Layer 9 of a small transformer language model trained on English Wikipedia (14 layers, counted from 0, width 64). Numbers have three digits each and are written without spaces.
In attention head 1, each number of a token's query is one row of weights dot the token's vector x. The head spreads its attention over the tokens so far by the softmax of query dot key.

Query weights of the head. A number n stands for (n - 500) times 0.0011.
q0: 502420509528496548660459708626473630564358640548596545509450482534534462371424470397592544467377462495521582441474473704393520423456503684360563683500466438575315581397354502429567444646630584
q1: 599528428531707744615292602730329623604294326657423643372432824635383405809397600649219422945601452550481309650420435316504495287504245447553482823328642709686540822342881376676827520413290628
q2: 473361504611515379440472455435539391474493541507517514523500482506432444436605416573554555516488634523446541485517502508399649448567556401415361424451601482455460442444461320536505411487552480
q3: 584553299569654539288443534552468316414528876432565645407560409254381502587381519519541581440338539692705520534659455472581504456498479523396578560292514520513402388250348427489638607383655569
q4: 732462345493452493529478462516518628585439565547542448529489566587627356580451567633358633581441556500398519465371370548659501432381381545567454446683395588495403667468534287531385582431261327
q5: 424472496474456419596620456416539341468638355480338370407539334376669542431725441595435446506594423529598578647618591667340484457524502402496363498519638306347274444602432404527470388483485454
q6: 650496665626679540517179380523079704810530312585788794623177498662377645751316462333471554635623634570378474335465543166648392235233419310489437841174271840581652771182827550607679256524533968
q7: 389445499337656615591550566507345388651315340642475486433483646496393517500440655509341435666753469411506618587529390713507415440585486450475529496596424481615758506473680328492464543462537494
q8: 625317698443607737218503624622357696672309475401465401441492475531473545598377623527406583436354407562387721541692509468261405376401528413430269423427451529568476429122626650228370405623395628
q9: 398680288542368453479405396394426526434402362591482559583604446353351349707509490439297380492530561603345454495432470288506669772414562534647466342527636497410443363397434323514478320379639354
q10: 497451508674582626381458467521530431410465191427567501489354588429488357567556512721657477355435512552359506597660251580537432298611372444559479388713480469492555485268564443639619540398574423
q11: 547562443703548567496523527569451442567542560540268557508463600461470434284557356611390507506495407532441522347488323610413547458518588389394503770448597590444406461470660456585529414458616304
q12: 540465473501854871665548595732564424508345260584409421383485600432366537494761547683425489820569234654538441584697376500392351542572495432537541461555543578551386576533338475645517536461447501
q13: 413534733758639362404347478320495637543421611240443632567466294350711650371500376493777447275402577618368615536447428511510353445228544543304619408288604593467583607514588385531521299601715583
q14: 504369442652549668522536616502433425575407447318579337603595655365379543501304402478344447605527305261621460540395452472566461568462448517659372563471338315472271585592580623469584547763385500
q15: 447748567524408370505563475534469609812523434332544750580437494189402655552276723440446521495631384418481692231457395364581392660464511727553594580602274627524563394568433724650550601581501564
q16: 428320290490342537556571486309237420460586491432328388411490323396560413634592481373449476429448559442302540585532626480438559546546586541114498568559288575326574322618415637570591610461527385
q17: 355608249567364354556462237395654437526334580299444527427540503391527254531415548557606513430525388671314501488596504583602698541607651296319470446613450401605717467461605352457617559775435594
q18: 486626217500524468678537448542345624594682486346444539457481677712748392610563415270390473459433451576387433658377455537536351693789440565614466690528515564712328730505604402509564641477500372
q19: 237490435541444534416532388258423695340258337557710448382361443674618594551426721528356302591540483485590496337452386635395352466482521472426613640546549555264470410523482269627476598400320583
q20: 453431564526574561660583358620464680334413622501515605430528602732500568547476540477598430188231494618385409498475456583507429391430719639524528565657225439507544626437517187485532543361621509
q21: 570433374546252427408642445552366644697421507613685541478552545302495636374422577354606553504684652416262659402538698357481539533455602566313668586467529420541350581337432292458601572597608542
q22: 406365390603667661557388500543368586429433687531466597335574609413631410410603757644475508510507368471447648540517605631523632555495406390662357474632605403569482556727446431663290487438287578
q23: 614341479547435433440574626666648517362463581427628356576289507522560494268403520536370422450657568580430659585531424604369473535369412589514492636424396471632521582516621666476497470455605721
q24: 443390444542470422564418477477621497545583665766521502698529614387411428434471541305661669105392517460424489468670511583448266473487681427559479188352626589616738347569299603513484496496416521
q25: 387406451418784395298458531473559629734482564621573724735475508582509490240361577615684481437516462628291456382352480357515622703426576522502359352581273509472535348501505644183425544599593440
q26: 361486415470487317441425339347363324298668598341556539710461201528419309510657255398600688352518451481630388415540490522504649550571527369325411533613410328472369370582276446512417306463644459
q27: 512375467621511594686447749428505667561365556432409610578475514525312363357337543640428432692460542281501373372614488319544476565661421559317390401431604479657467522407365312691456424612423449
q28: 292441513684424416465643481500389249443435482450452511485637521603576496508656575519484393539499517656612466471587391444561727493709326479505389309388512696645634804543428539556614438320333656
q29: 547496496552417154516664468578464476439340454315486588529568585680484285595513780486473319671469669438361417459442482695312570572306516449657506594456390409432380616409517382453423589590595399
q30: 621494603338473675521639539332529455790398526438498521753649587426492364441562537291246409436570421714430365565507522469651578561395683334434412602612580314505426511523451325482429431359618441
q31: 737670479630444605627390512643510490623410455738514620597616343444548533400638501438466593491666474471685393580435570450702427459374354546434551617538259627519603718251345652539427495446451534

Each question shows a short text with each token's key, already scaled and adjusted for position as the last token sees it. A number n stands for (n - 500) times 0.006.

Then comes the last token's vector x. A number n stands for (n - 500) times 0.0081.

0 "ational": 509465781498493514596508453507525468504454492478504559547501520518509527507511459499500516517479
1 "is": 508469795496517516591497453517507478474444485475511555537502536505500519511510473496503525518476
2 "ation": 489458848503506524579490437518511453498440503472530541557501502501508523510480482495510525502496
3 ",": 503480806505510500599491451514507479477465501496501545547503516506510527534509489518501513523490
4 " which": 538470806467495532543479485492446490481441477506492478557467488464494517522479556480502511477476
x: 477525367666417519371494459424500346488649579588653575527361354730535350503689436289449522385580647465410384480418517494693551217301395215499380475436459638420542445412723442397609222547323788
Which token does the last token look at most? 3 ","

0 "s": 518473790501497498586498436512516471487452496483498553549493523504506518520508483518502519524481
1 "u": 490498855502533462530504473483512472525455462456520497535505523507493516483486505489468502535506
2 "it": 462520850490503517501506446490493457487462508468543495523504543516494484482468526453478514520476
3 " of": 506489865482495487578493468521509453513449516495509528544503486511494522490493510472493502542508
4 " pro": 461472819464451505512533459534488419516422494518522522533523490501530457492463467501524515531531
x: 601365450647562364616421428586285553520479402474489625622331438547659414268538417472587765373650481448450450506511553422463447279308406325755362880470443699511512622563629583612582461488444768
Which token does the last token look at most? 3 " of"

0 " is": 516490844496493478593468440511483458483462477506489536564499505495502510537499521490519511498513
1 " n": 489493849482543515538532493457499454519421494530496515533517518456500500525492468496487497497489
2 "o": 485530890454506407519528514466457441546487495527474515517558500488501508482474498502495504502547
3 " l": 469515781522485452499528475467470486552457543518505528555521530481514514512487507503475506528485
4 "ong": 519505767475484500493474458468490474529472501493506468499568512461518524517481535475489545487520
x: 579670353306496273561545432409471598565431424593689563473225642735454481494456425718516463494514831635400236567541628456557351419461535365356191712372553661331522535465512368565523531609456607
Which two tokens does the last token look at most, in order? 0 " is", 2 "o"

0 " was": 514497806502502487589476440504483458492461467504487534562501503494507504535512517493508506501508
1 " the": 500493789490500471595500446512498467503451480497500561559510523508513492526513504511500506527493
2 " cl": 457498833524537502510518500532513477533440510543516544500533524483538470536483508481498547497495
3 "os": 473502717514544480517480566495461453506479506491515524493533545534497511472486445499495568489496
4 "est": 473491800453461438504530499519540435582437479490526542526539519510498484515462469488495524520502
x: 641453440611414401536499379514188281518564347387424542454175711584569287535343304454543544528484711557489386361564492214415365368195477378385368555390610586545463505501624438580449408716499595
Which token does the last token look at most? 1 " the"

0 "ay": 510471847502515506580501462500523483497448491481517547538495524503512496514499493503493504525480
1 "ing": 502470809493506521569493426503526485500422497490521531566501504495522522497479497472512511512495
2 " an": 499525783491502477519498476503504459525462493503455498531520528482540502524489495480517517492517
3 " a": 502495807517495500561503475493478446518463492533492535505545510488509507518498485505492509502489
4 "b": 455492893497437456504509467499462477527458509539533491562512467498506471492403488477491517499546
x: 580550368545547487671372393589236554412643429395629509656296643688470508260637425450635584485549499583344276526483541371737493303489537299746383626477410431607437336338440614611637544481348700
Which token does the last token look at most? 1 "ing"

0 "w": 512486809512509475588487458517511478484458488491505537543500533515494516510497496521482514519475
1 "ard": 502465837499517523529532464504548463545438511462542539502531513507514494504472490488498522546465
2 ",": 507488846503495489600490455518503485485462501490505542547495514504505522537507499509496508534489
3 " with": 496486831506488473573487458513491475501444489506501526544519506518490481512466535470489496548510
4 " s": 487523880489467455519498490488473480520431500529487510513495525466518489520456519510505519525502
x: 412499305489527449318382350582250377480730313475422508567275430668561461487637390406635529418629594601480603522575410383624561390314325374618378765523436791505512525614579417526610512581504837
Which token does the last token look at most, and with what share of its attention? 2 ",", with about 50%

0 " ": 507496785518504508600485450526518489476466490492511551529495520517495515528521483517491514510489
1 "19": 499521863480580489520494440526505504512475492485531529539541492503504505486436490480514531479512
2 "6": 450535826464526470484487478536541497530466488502569509547548499490499487490418540496495515462541
3 "5": 489525877470486503526471448494506500482466484468565520576535480504497493498462547463495496479507
4 ".\n\n": 498494784487494493607489459503516497492458489489502549557470517496500498540525487507484515497503
x: 400631459532440447464355458576582407428559510470549470480328339531696361409685427640507479414667685453455640608777343254642550260294470235687562360393618638446613481474437506636711357460405628
Which token does the last token look at most? 3 "5"

0 "ot": 522481820485500498579505455506513466502453484480501543547496518510507512509507476504496512515479
1 "h": 509464831504532469522516476477539463546408505491541543532498509487462513478456500466492513531484
2 " a": 501506801518498504540501469486481445514460496524498529499546501477510510508494497516509506503493
3 " for": 489506941473479471565503502511499440508472504522537506491543490511501507487482511473492496521511
4 "m": 470485823506446479531557496491489422519476515523521507536484548516509508513449454469497537513544
x: 380332592573479433584480449522348449655717366383661456771279648528468411498447264634493483487500432402236321392615658405622631141413291254431412574524511600484571435481561638578621525584514679
Which token does the last token look at most? 3 " for"

0 "'s": 497480809511505496591507456504503470509454495494489550535508513495507504529509489508497495528481
1 " The": 497479802498505467605510459510499464503451486491503556540498521508510493519518494515494499530484
2 " S": 463532968487516433530488507480450472500462501513496519497508521468516492480453488512500504504489
3 "oc": 414535895413482407488519491548424432523428522504512495556507497520539502530473469515505549523520
4 "i": 508515797392450453489530530470504488536443503536510462535514491468499534505488467492429533513530
x: 531633402521438584790484288366569436586463405383307586452543772514365320572525422415423470491646547601295399486571648241557437382429566182695561414611365482452615614595677381638415403484435733
Which token does the last token look at most, and with what share of its attention? 3 "oc", with about 50%

0 " d": 520475777520498492602491443517520472505460486497513556548507529504507498526511486511497504517499
1 "is": 525471747460549527516469475547470503468440464502521538517555518480487482468448492506555575497508
2 "p": 442533727443518511454469484519494477510432508521522475548523487475493503499446487520494525437536
3 "l": 413495640504494462473544468513512455508437510497518513542538526480483496484465505507448584541505
4 "ay": 499494806475483515521511463476530472484472510489577487524533554482493503520468497479460530493518
x: 569496541597220366611412339523521650486432489632651519472187626600542348500294496563434472535540819566500421304642638266597569366364414241303328521389445587432593560490431321575442583596421666
Which token does the last token look at most? 0 " d"

0 "ur": 518464821502501485585490457506519459497452478481511530552509533520499507505499470511496516521482
1 "ing": 513472759497499507590495441514529480492444494491501546551506506514517524506507486495509516519485
2 " in": 489484835486508488578510447516512466494447495500506529543514501510506515493482501485507501530497
3 "ter": 467504838493500412545527522538529439543445510549512504520514514511480521502439460484505531494538
4 "i": 479448769426483514511496487503496473519413552530518527494508471503507536496499463513495570531492
x: 446434410605514470732529434649685572481479377460346547556388605656481222541528374506454566173607666559287435548482737420563253448352566193528362515599399501561570488723563463497685452588438659
Which two tokens does the last token look at most, in order? 1 "ing", 0 "ur"

0 "v": 524484772506507483587493432521506471477450485471508552557488525508494507519502496512492509521489
1 "ed": 512486765491510497587495422517513477488445495483510540566499512503504518518504500501492507530486
2 ",": 504484839502498491598487457519497480484469508497506535549495518503501520537511498513493513534490
3 " her": 485504824509491463538510456453492461543428480487467513556502505470513512511448501479492507502491
4 " f": 523518873484475452515498499430491469523489491534496517503542536435515516513456507482500461491518
x: 542615398461421547464543408500042399610763210499570537533382552716534558526725319498619553544529692377285525360492456372453554412273475269577490750436459671476422436596321428495617542563351534
Which token does the last token look at most, and with what share of its attention? 1 "ed", with about 40%

0 " Ar": 519473800503524473585504452502536466503454485473501562528517525513503503519496475513495499520474
1 "t": 506499838507535474540521494475531423562472498514562515521531527483487556459456469443493515483503
2 ",": 511481889502495486580489488515489480495469517494505528552515518494513534537497501498486512537496
3 " in": 477499853478490486562517440523499474491440483497504524563525498510501511481475520474504502529494
4 " their": 516485829495493492564519465493500460526438504496486535540514514491514492531490503486481498531495
x: 546620470473428497442391404519339398429578396404587709547274388540572448469605202589483521359560660499437542650666392340527494246057465330576446496338471745371575487436555595656573365489521734
Which token does the last token look at most, and with what share of its attention? 2 ",", with about 40%

0 " their": 500478779503501493590504451501504473502448488489491550546504514502511498528514495509496501525483
1 " c": 514497887469548415516473488479472476521458478509478537550539538485520495499463492507500497502514
2 "ult": 520485786509530387551538513486503422569496543497526513572512546505507531518458457507490514503499
3 "ure": 508435811513481512535514516489496440514427519516538524518521483521499506500457468496484547482501
4 " and": 527469843515524506564483491487482473501460507520506506555516490468505538523497541481508507507490
x: 510522519510501451469530419643403472489612360631640583576243423766505349515674290462450572390481666498284409707461484434529522248287484395538293510219411640438517430419590534389597222517394849
Which token does the last token look at most, and with what share of its attention? 4 " and", with about 50%

0 "s": 518473790501497498586498436512516471487452496483498553549493523504506518520508483518502519524481
1 " and": 482471870514490512564496470491493461507454506499501521554510491468503534517497535481500503516485
2 " the": 499487801488498473586507448509491461511443483491499548549506522508513491512510504514501505540487
3 " f": 477496887464465461518499475444482470527469505521510519496541511457517513502452529477497466500531
4 "l": 460508864513421451497568512482499457526447546549519519518564546460522507483446508481447543530506
x: 231466501520662513663566502630193518697731417524502542698346523483530550540616344535743626519513729620416314532475427484563599374311263263626417641512383531666607442523623527561500599520462714
Which token does the last token look at most? 2 " the"

0 "ar": 525475794504499493584507446508535476497455476469510553546509535512504519513505481505498516525474
1 "n": 520495825499545531511527451501506482519433488474527511563545533484513484486476497458488518510478
2 " her": 487504840513519471526512457452501449535424484491480515549515513476513511498454501479492512500494
3 " M": 445531941513456433547526490512501473526475498491507532508517535470507479512448475487486493505483
4 ".": 500548852459456415521523506466420469507452504512499484559519508453503534530492494456478487479523
x: 587830431578634564641402391454358370701378433563490514554635427471464489509513272577695457598611627466340468475563662497671460297690598026484462546310529461635562549427711534409459280497389596
Which token does the last token look at most, and with what share of its attention? 3 " M", with about 70%

0 " which": 497472779493501516599487449509498481482448483509499532555472507502494514521508497502503512509486
1 " a": 497506779514493491557494461500480465518465485538491534522531502485509506515492497517510500512500
2 "pp": 434507867449511502511452478507460465501452480530565480533503470470470518489415519448515510461533
3 "ear": 463486760474486425523512515502550448529455502510570477555518536524521490494411495479469496488574
4 "ed": 482530875502489464536490441524504462510456511534539500600525513475508508500429504416476515466542
x: 670534669598380391500529333570450598647595471473694575540208628626573409620560438343508450517463726655446425597630475266742532254339376600499431555297434519529535611374391498662652392618315784
Which token does the last token look at most? 0 " which"

0 "ome": 504468774508501517592498444509526478489448494488510549542491519516504521516508484504500514514482
1 " of": 502484812495495487597498450519521467493448501500505540547496498521494520502510498494501503529488
2 " her": 481505861514513453531520464449496454546428484484467514544506513473515525500445498471491510498496
3 " p": 442496818478471477520521486492507481522425490495498531535517504474542484491493485492497490497492
4 "ain": 454456743425457506513559440480497452515470485499530498546540526497489506496431463491467539511522
x: 687413627640380265698481398464447562439486323474528779528442670695643441459486478469608517472558608411499436335617590457435607435460305048714485557591478581352543530391530592603414612612553829
Which two tokens does the last token look at most, in order? 1 " of", 0 "ome"

0 "el": 517481822502491499580505444507529465489445502482510547551503528513488525501507475503493521527470
1 ",": 500487834502493488600489453519503485482465501491502542550492515505501522534511497513495507532485
2 " w": 464515862505498474528464494518488464529479513515505518520531530495495493528453540498479499519512
3 "rit": 460500770481493538495510471502473430504427542527523490497558530514532506493477499466458554500486
4 "t": 502508739483456437500482489526493439557442491516551494521505539471502532480414510482511518512541
x: 452431565478442338395498241590547392693481488724609562492266754532476476584532407327605414423482595719391450429600545509764654108389352598355387602393641545580423364641568429681540603613438590
Which token does the last token look at most, and with what share of its attention? 1 ",", with about 60%

0 " an": 502492802497502483581502458510499472507457483501481536551509522499529503522513498502495506512496
1 "c": 553520896439572379523514498555442498538446493536510536561527487510508494485450479497499564501528
2 "est": 462491760450557444495486487527497455540440472507551515538535502526507502494444445516531547521511
3 "r": 424501839516481396501510516502513462480458496490499528541547548492471497506447456483476555489486
4 "al": 477488764474523522476533524482565499505448530474501554549562509489501519466478473465475562463441
x: 478488560745478481692627545568169679499494468541593635593310518689468281617357252491488493609437662640583514516496432314437359366344492243583211394445489570361504679563430435486592345500513694
Which token does the last token look at most? 0 " an"

0 "ad": 525484784492494503586504444513520478494443484483512550553500516511505510505504473501500508522483
1 " of": 504492822490496485599503451520521470489450500495505546552498501518494521509513496491498502532489
2 " the": 499495815489502471589509450514499456503452494491501549544503528509511501519513497510498505543490
3 " p": 434493843463471474515515483503492482527433505493513529531517498478544490479495498486490495505509
4 "r": 443570885460416376503500475496457456482492485492449513551540569470468526517438456500471545502533
x: 438533498487598449625491565416413313483512340346641596554353532415535447368497361394654446628610704466337467400678599284655451444470339343874383751715380688684472583530674511439369634515624572
Which token does the last token look at most, and with what share of its attention? 1 " of", with about 50%

0 " st": 524478791514502484588495459517524460505449491489522564536505532518511496519507494512487508534484
1 "ud": 540498781504561426500551510453503443529406464467518488530536572482509510477459450454497530531504
2 "y": 479504828485506485513502511471505479493472493518556499513524550492464487522455529482490539532511
3 " of": 507487845482504480585500458512524467507440503489497539555507488510501522496502502478502504529499
4 " A": 523504906487451430550539507513478470542464514501489541494520478455508494500446479509499479526474
x: 661601278649734464575259439537355497496751410511481599612565530566513603418489358477595669464676598564348575707538485395468509405134453287468250638380504664534439556544617540620580370479495582
Which two tokens does the last token look at most, in order? 3 " of", 0 " st"

0 "e": 504477807504503497597499453510522479486459480487508542542497523513497526520506486506497502522479
1 " from": 497482848503505489588505453509508461498446497500520540537510500516487508500485513484500496540492
2 " her": 480503861515519450528521460447496452544421477490475510549511513473512519499433502474496507498503
3 " d": 452498862513501442531511500479507451590467484532516507526526533451518474510484482482490469519529
4 "ec": 479573829452478437479479542504466458488510501494489494488567535528484509497437473490492536485518
x: 473784316502739365487539487415072443530573274493589580531392582692568411538447475368602606630384466637455513252701433494505315437478521388704388510519308697498481351398379620522519718552438485
Which token does the last token look at most, and with what share of its attention? 3 " d", with about 40%

0 "ov": 510481771506509501599497449530518484487459490480519550547483521524504505523509498505483504526488
1 "el": 520479784499515497574513452503527470508438492495503545571514528509496517489494470495484512523486
2 " were": 486507796506514512561462442504478437503468480499494523552509498501508513533524524483510512487511
3 " th": 501533837477510437526466535452499453540483506551518500505545521471489500504462502494494471481552
4 "us": 521486798488496510532470500493428487504494496508525477548496477475495505469444528482533466503503
x: 600567535540626454546366264494342541550646327516806610379376468678551479525648418437464557428450524501338456473480501616763534248288547294271254547616432578445496323387451531437726322491383756
Which token does the last token look at most, and with what share of its attention? 0 "ov", with about 50%

0 "y": 504480792507508505592494456510524483481458478485515541543492525509493514518503493513501505519473
1 " of": 502484804495496487601502451520523474495450496493503548547496502520497514508511494497499500531486
2 " l": 449485770522524491499513470512514460568444542485512528537513532464533507496488511500477519527496
3 "it": 479503696486482551471494467500524443491464523526544442478582518479523504493444518478480564445510
4 "er": 474481691458447459486545460513533468534434483443470499562534536497534516540517465476483541523498
x: 698416549504427424576549659342613363656485484430610482570352664633435331575444376483390521513683593578440335509509528353609296425355309388630629484194599575583573475686648400526301377697546842
Which two tokens does the last token look at most, in order? 1 " of", 0 "y"

0 "ac": 512473779488502512579500460519509482502446489487508545554492512517507519509508463519493520533483
1 "ad": 507479753498511510591498449514524479499444484485506547547491510509511513507513474501496508519489
2 "e": 480452829489498511546512467521543462531428490466526527541521519487496511497474480473504492525504
3 " d": 460491812518488500520484456500518456570442502493530528532519509463521476513488508484499498510535
4 "es": 487534835515482509504505455510459464486444488522515484539539531488491508471435505472506538487523
x: 608515380445666335462422375550316641675569249464537595664403302663558317465586438393457505500440754569535619524603465599575439381451495138659250642464381695623611538377518573523688483533389712
Which token does the last token look at most? 1 "ad"

0 "ur": 518464821502501485585490457506519459497452478481511530552509533520499507505499470511496516521482
1 "es": 506466815503500524590486448513513467480453490488509539543496518506505529508496476489511517504490
2 " in": 494486824486511488575509437513507466490439492496503534550513497510507514494485507494514507528492
3 " the": 500498805483498477587508450517500454503448495499507550543508521514512505518509499510498504535496
4 " h": 500536874510457446521504502461487464538456511531511518523526519483486553463464518487471506496515
x: 650361374424612435582484397681180504495741303619504462583324550634475508476720414535688468502648719533426629498440437424687454325299360302683511592541374781494489315523648451440572460513364595
Which token does the last token look at most, and with what share of its attention? 1 "es", with about 30%

0 "ol": 513473820504499498571511461492532462495448508488496543544500529509504535498503464510483524515469
1 "og": 472476779469513520487516477474516468546408520472515456547511535485535496474514483492476494515496
2 "y": 474457837503492535552483472497508444494465489485523501527512522487474526490471487475507524500492
3 " as": 506521891498504459565487469501483489489458477500497509555498480506489515502475506481510487534501
4 " the": 502487773492501477599503447516497464506447485490503557551502524509515494523515499513497506536490
x: 601617430492465462459391408587489309482533441436528629543196327549663474458677277681449542380569597432485640650647373399543500263094474311653511385376503680414560462493440645690622345455441671
Which token does the last token look at most, and with what share of its attention? 2 "y", with about 50%

0 "ol": 513473820504499498571511461492532462495448508488496543544500529509504535498503464510483524515469
1 "og": 472476779469513520487516477474516468546408520472515456547511535485535496474514483492476494515496
2 "y": 474457837503492535552483472497508444494465489485523501527512522487474526490471487475507524500492
3 " of": 512479827487505496589500459511521455509442507495504531546502484514498519494503492487503499525500
4 " l": 497484761517446489498518473509513457573442547483508525536504528463533506493492501499479517527496
x: 413488455509576312561384460699259460456679350347571516585252515454394510473676351585686556517628694680446629551390513395557489336364352355707391767493530873599514434568486399498504451584464631
Which token does the last token look at most? 3 " of"

0 "ran": 519478810507502501588503448532524486491463475474507548552516527509505509527492479506501508521477
1 "ge": 500486845500500502588490452507517465487452497487518541547504521504496525522492484494501506523488
2 " f": 446487827482501502504497451476507463524444518487519533511529513455524502520448541471503482515528
3 "ig": 453464718479505477483522520473499478518496533495517498530574552421554499504446507529516543525519
4 "ure": 519430742503489504518529502498515483532438500488547504521521521516514498507451520519490516546510
x: 478365597593458322383433421623329437539728468589592620515309708665577278361402434455424538499481600638517399363590514327528502356377411235403303556193404611488523350476594328553403254488498777
Which token does the last token look at most, and with what share of its attention? 1 "ge", with about 50%

0 "ur": 518464821502501485585490457506519459497452478481511530552509533520499507505499470511496516521482
1 ",": 502481807500491494604487454519505484480464499491504547550491515509501521532516491515495510530484
2 " and": 484474870507476502579497463507482468512455490501504513563501488467497533525489550482493496520486
3 " H": 453529892524440429529506488496487495539452501506499530525524487470516501481440529513481484497497
4 "er": 476562824495425403488542440496480482546414473472478483572528518496540513500451505501506526514510
x: 653573255431631338571384494416408438648576510507557682527359463620458575521678361494531511593613414687461544463512424422734478457482499050697550526227561569681528510555818518534536531674643735
Which token does the last token look at most? 1 ","

0 " an": 502492802497502483581502458510499472507457483501481536551509522499529503522513498502495506512496
1 " ar": 486480808504525468571505466492529463525454487496498549525529526513496482521481477500491486524485
2 "ch": 471475829496555448519514449463532442526433529519529534558536528495514571465425465470519537498536
3 "a": 506491806515500474538531536486515473549465523526480494530517506439495543471453471453448519458522
4 "iz": 501517759517466486507526494473517470505439496481511480521540533475493503484439494449505509480513
x: 409688458520628608657446456458512677620672563465505467705350677541576298355518187492398702628530697475423488480623414405560417340541604319288379506388390667425366518482822500444555657611440701
Which token does the last token look at most, and with what share of its attention? 0 " an", with about 40%

0 "i": 513480794491507507592499449510519481481452492490512549544491521512500524514518479514489512526484
1 "en": 492472804486525529532508437521507493523436478448527509550519527480530497501476503483517500552489
2 " G": 420526856478515452513470482521483500538448509488530548521524495453519493502459539504486495518503
3 "old": 460501745494453502481540534510486441547473530497540478493534512521522476509476499521470528509513
4 "man": 507499803481484460506543528481544496555448506458492495517503505498531500523500482477491526550476
x: 496504559493393480598478439485350371713566569559525556550278501642372442543259424602530599603558474722362428571523664424697414386355363152443418470178611607457469389595495328535530255645638737
Which token does the last token look at most? 0 "i"

0 " an": 502492802497502483581502458510499472507457483501481536551509522499529503522513498502495506512496
1 " in": 503484819491511479591509451509504474489453486503507536548513509519502511499502496498496504528481
2 "st": 454489809504520473518525509513519419576462492542546493494534530563497465490430471481460483535533
3 "it": 481500804474490490485520530431514460481486518534528456517531526466493520475416460462482515491480
4 "ut": 493523773485489489495494516482503472495502473467531489561547578465496522464463502447494525504509
x: 521560708642502577584572515496530500695552534567724647668273737682533476485421367411315540735494614608492364431539472281599588162446455545418425581547546535329491373673579418579507368625355734
Which token does the last token look at most? 1 " in"

0 "er": 518466804500502501590507433513522470492442494477515550545499527514505523522508483506498519528474
1 "at": 513472849470542507530504436497511462506414504468513513557494521475510498478463525465491537506477
2 "ure": 492455852505500515556505466503521446505434501491536529551499507512491497498444478498508501524503
3 " in": 493493825487502489579504438511511472484442494495506535552511500514508515494491512491509508528494
4 "cl": 515503751526452483511508494560510447546463544523521516525511507525507511542454516484460502526511
x: 526522478451430471568412467655474452395671377513608684529318731387395411461565254431732560468684457557504284464463475312489433231294388495656389613535380864563488334452719571532482441546490574
Which token does the last token look at most? 3 " in"

0 "9": 510495832507504488597492443516514490474469482476510548553499522516499514525504498509490508512488
1 ".": 489500865482504488585481465505506482478446507487526528551488518498482503526498499490482497515511
2 " M": 434519857501515464539514466515518498528474486470502533526518534473503465523436501491501488509498
3 "on": 456508711443480506478543478537458488520473468500524451531545513501535515466462546510474535487506
4 "k": 501547773470469461475497516501477507519469488517536482550566522490482489464421529505446540498495
x: 650607298333545524692477388432478486487478573542374562580505729525501376350419557528523429683525772647541218300520492495780449144396650225518285413341526630489551689590541391518608449523457525
Which two tokens does the last token look at most, in order? 2 " M", 0 "9"

0 "ec": 517474805485488509576491455521507473480455498498498551551498520522498539515490461507505529505485
1 "ome": 497461782506498514583505447508523479499441501492510540541488507511506526514495485505504509525483
2 " ": 481505820524490525546461455527508497506434506500505513495490500500498517500490490488488527497513
3 "'": 469507862521506462581489443486504469497500472456527564538532532508440513520455527478502534520489
4 "t": 489519815484450434511516509497486456539448489561551507499524539470471515481439547546510482527478
x: 516359301433645668532493292673247242495634456703444600470182529511548424594698418336588528367479536560429578486490380440499683373351392245438220713530504474570555415663629440509550534564410598
Which token does the last token look at most? 3 "'"

0 "av": 515474771512500496596496448519522475492455483484514545552487523515495507519505491503495506522486
1 "i": 506475813486511499595499451514524480480443489482515553548495514511492512522514494503486510528477
2 "our": 478478825490501490573510446515519472499460487479511528557515535516498489509482483514501492529475
3 "\"": 492482909520491491613472438515503460480480475460530579522503538503476525532472502469507509508504
4 ",": 499485856505503491601490457512495483482466496487512539550500512500495519540500501517492505529487
x: 497619503455527478399357385575563368459581498482582572558328275578642377425631291532547566408513663520369559569701393204569507265197533156687496449299513593444556432466353649500656344510417723
Which token does the last token look at most, and with what share of its attention? 3 "\"", with about 90%

0 "11": 510495859507508491591495437507517479478463489476518548548505522517503519515494495499486506501486
1 ",": 495491867506493498587484466514497484483465511498518533548499511501500524528496504510488510531491
2 " M": 415525889518504455537523483540511491528479489471513527515512515479520465525426509494489483511487
3 "on": 448522744449474490478555491546459482529469463504522452530531505503532522469457528502470525495507
4 "k": 497551774468467461469506529510483517523471486513533482556558522486487488463429525497441535500493
x: 668637339360543597721471392436443486497505575558333553605546672502465378350404528516535480714539723653536243266494519501771447179432643201591280387351553613503549672611556377528614427533436510
Which token does the last token look at most? 2 " M"

0 " n": 515490767507509512585505458500518472491456495497500553540506530496511504524525480517492507514486
1 "ov": 495507855468567477516550488497498461518474517467526467525525527553536466515494499475451509529522
2 "el": 482513812462541461482544502496493482542445506523515496592559527492476536441443477474461525556517
3 " were": 480504783507498519546459449500477433506472478500497512555515507502509519525527524480509515483516
4 " th": 493530828478503445527462528455502450541478508549522500507547523472489499500461504493493471480553
x: 559627283513551475564553299469137239478698281714404446479389415604532406601582261439585494453595758495552545421525517440535486248279539546418533663430404660623553357486405418440579599717382596
Which two tokens does the last token look at most, in order? 3 " were", 0 " n"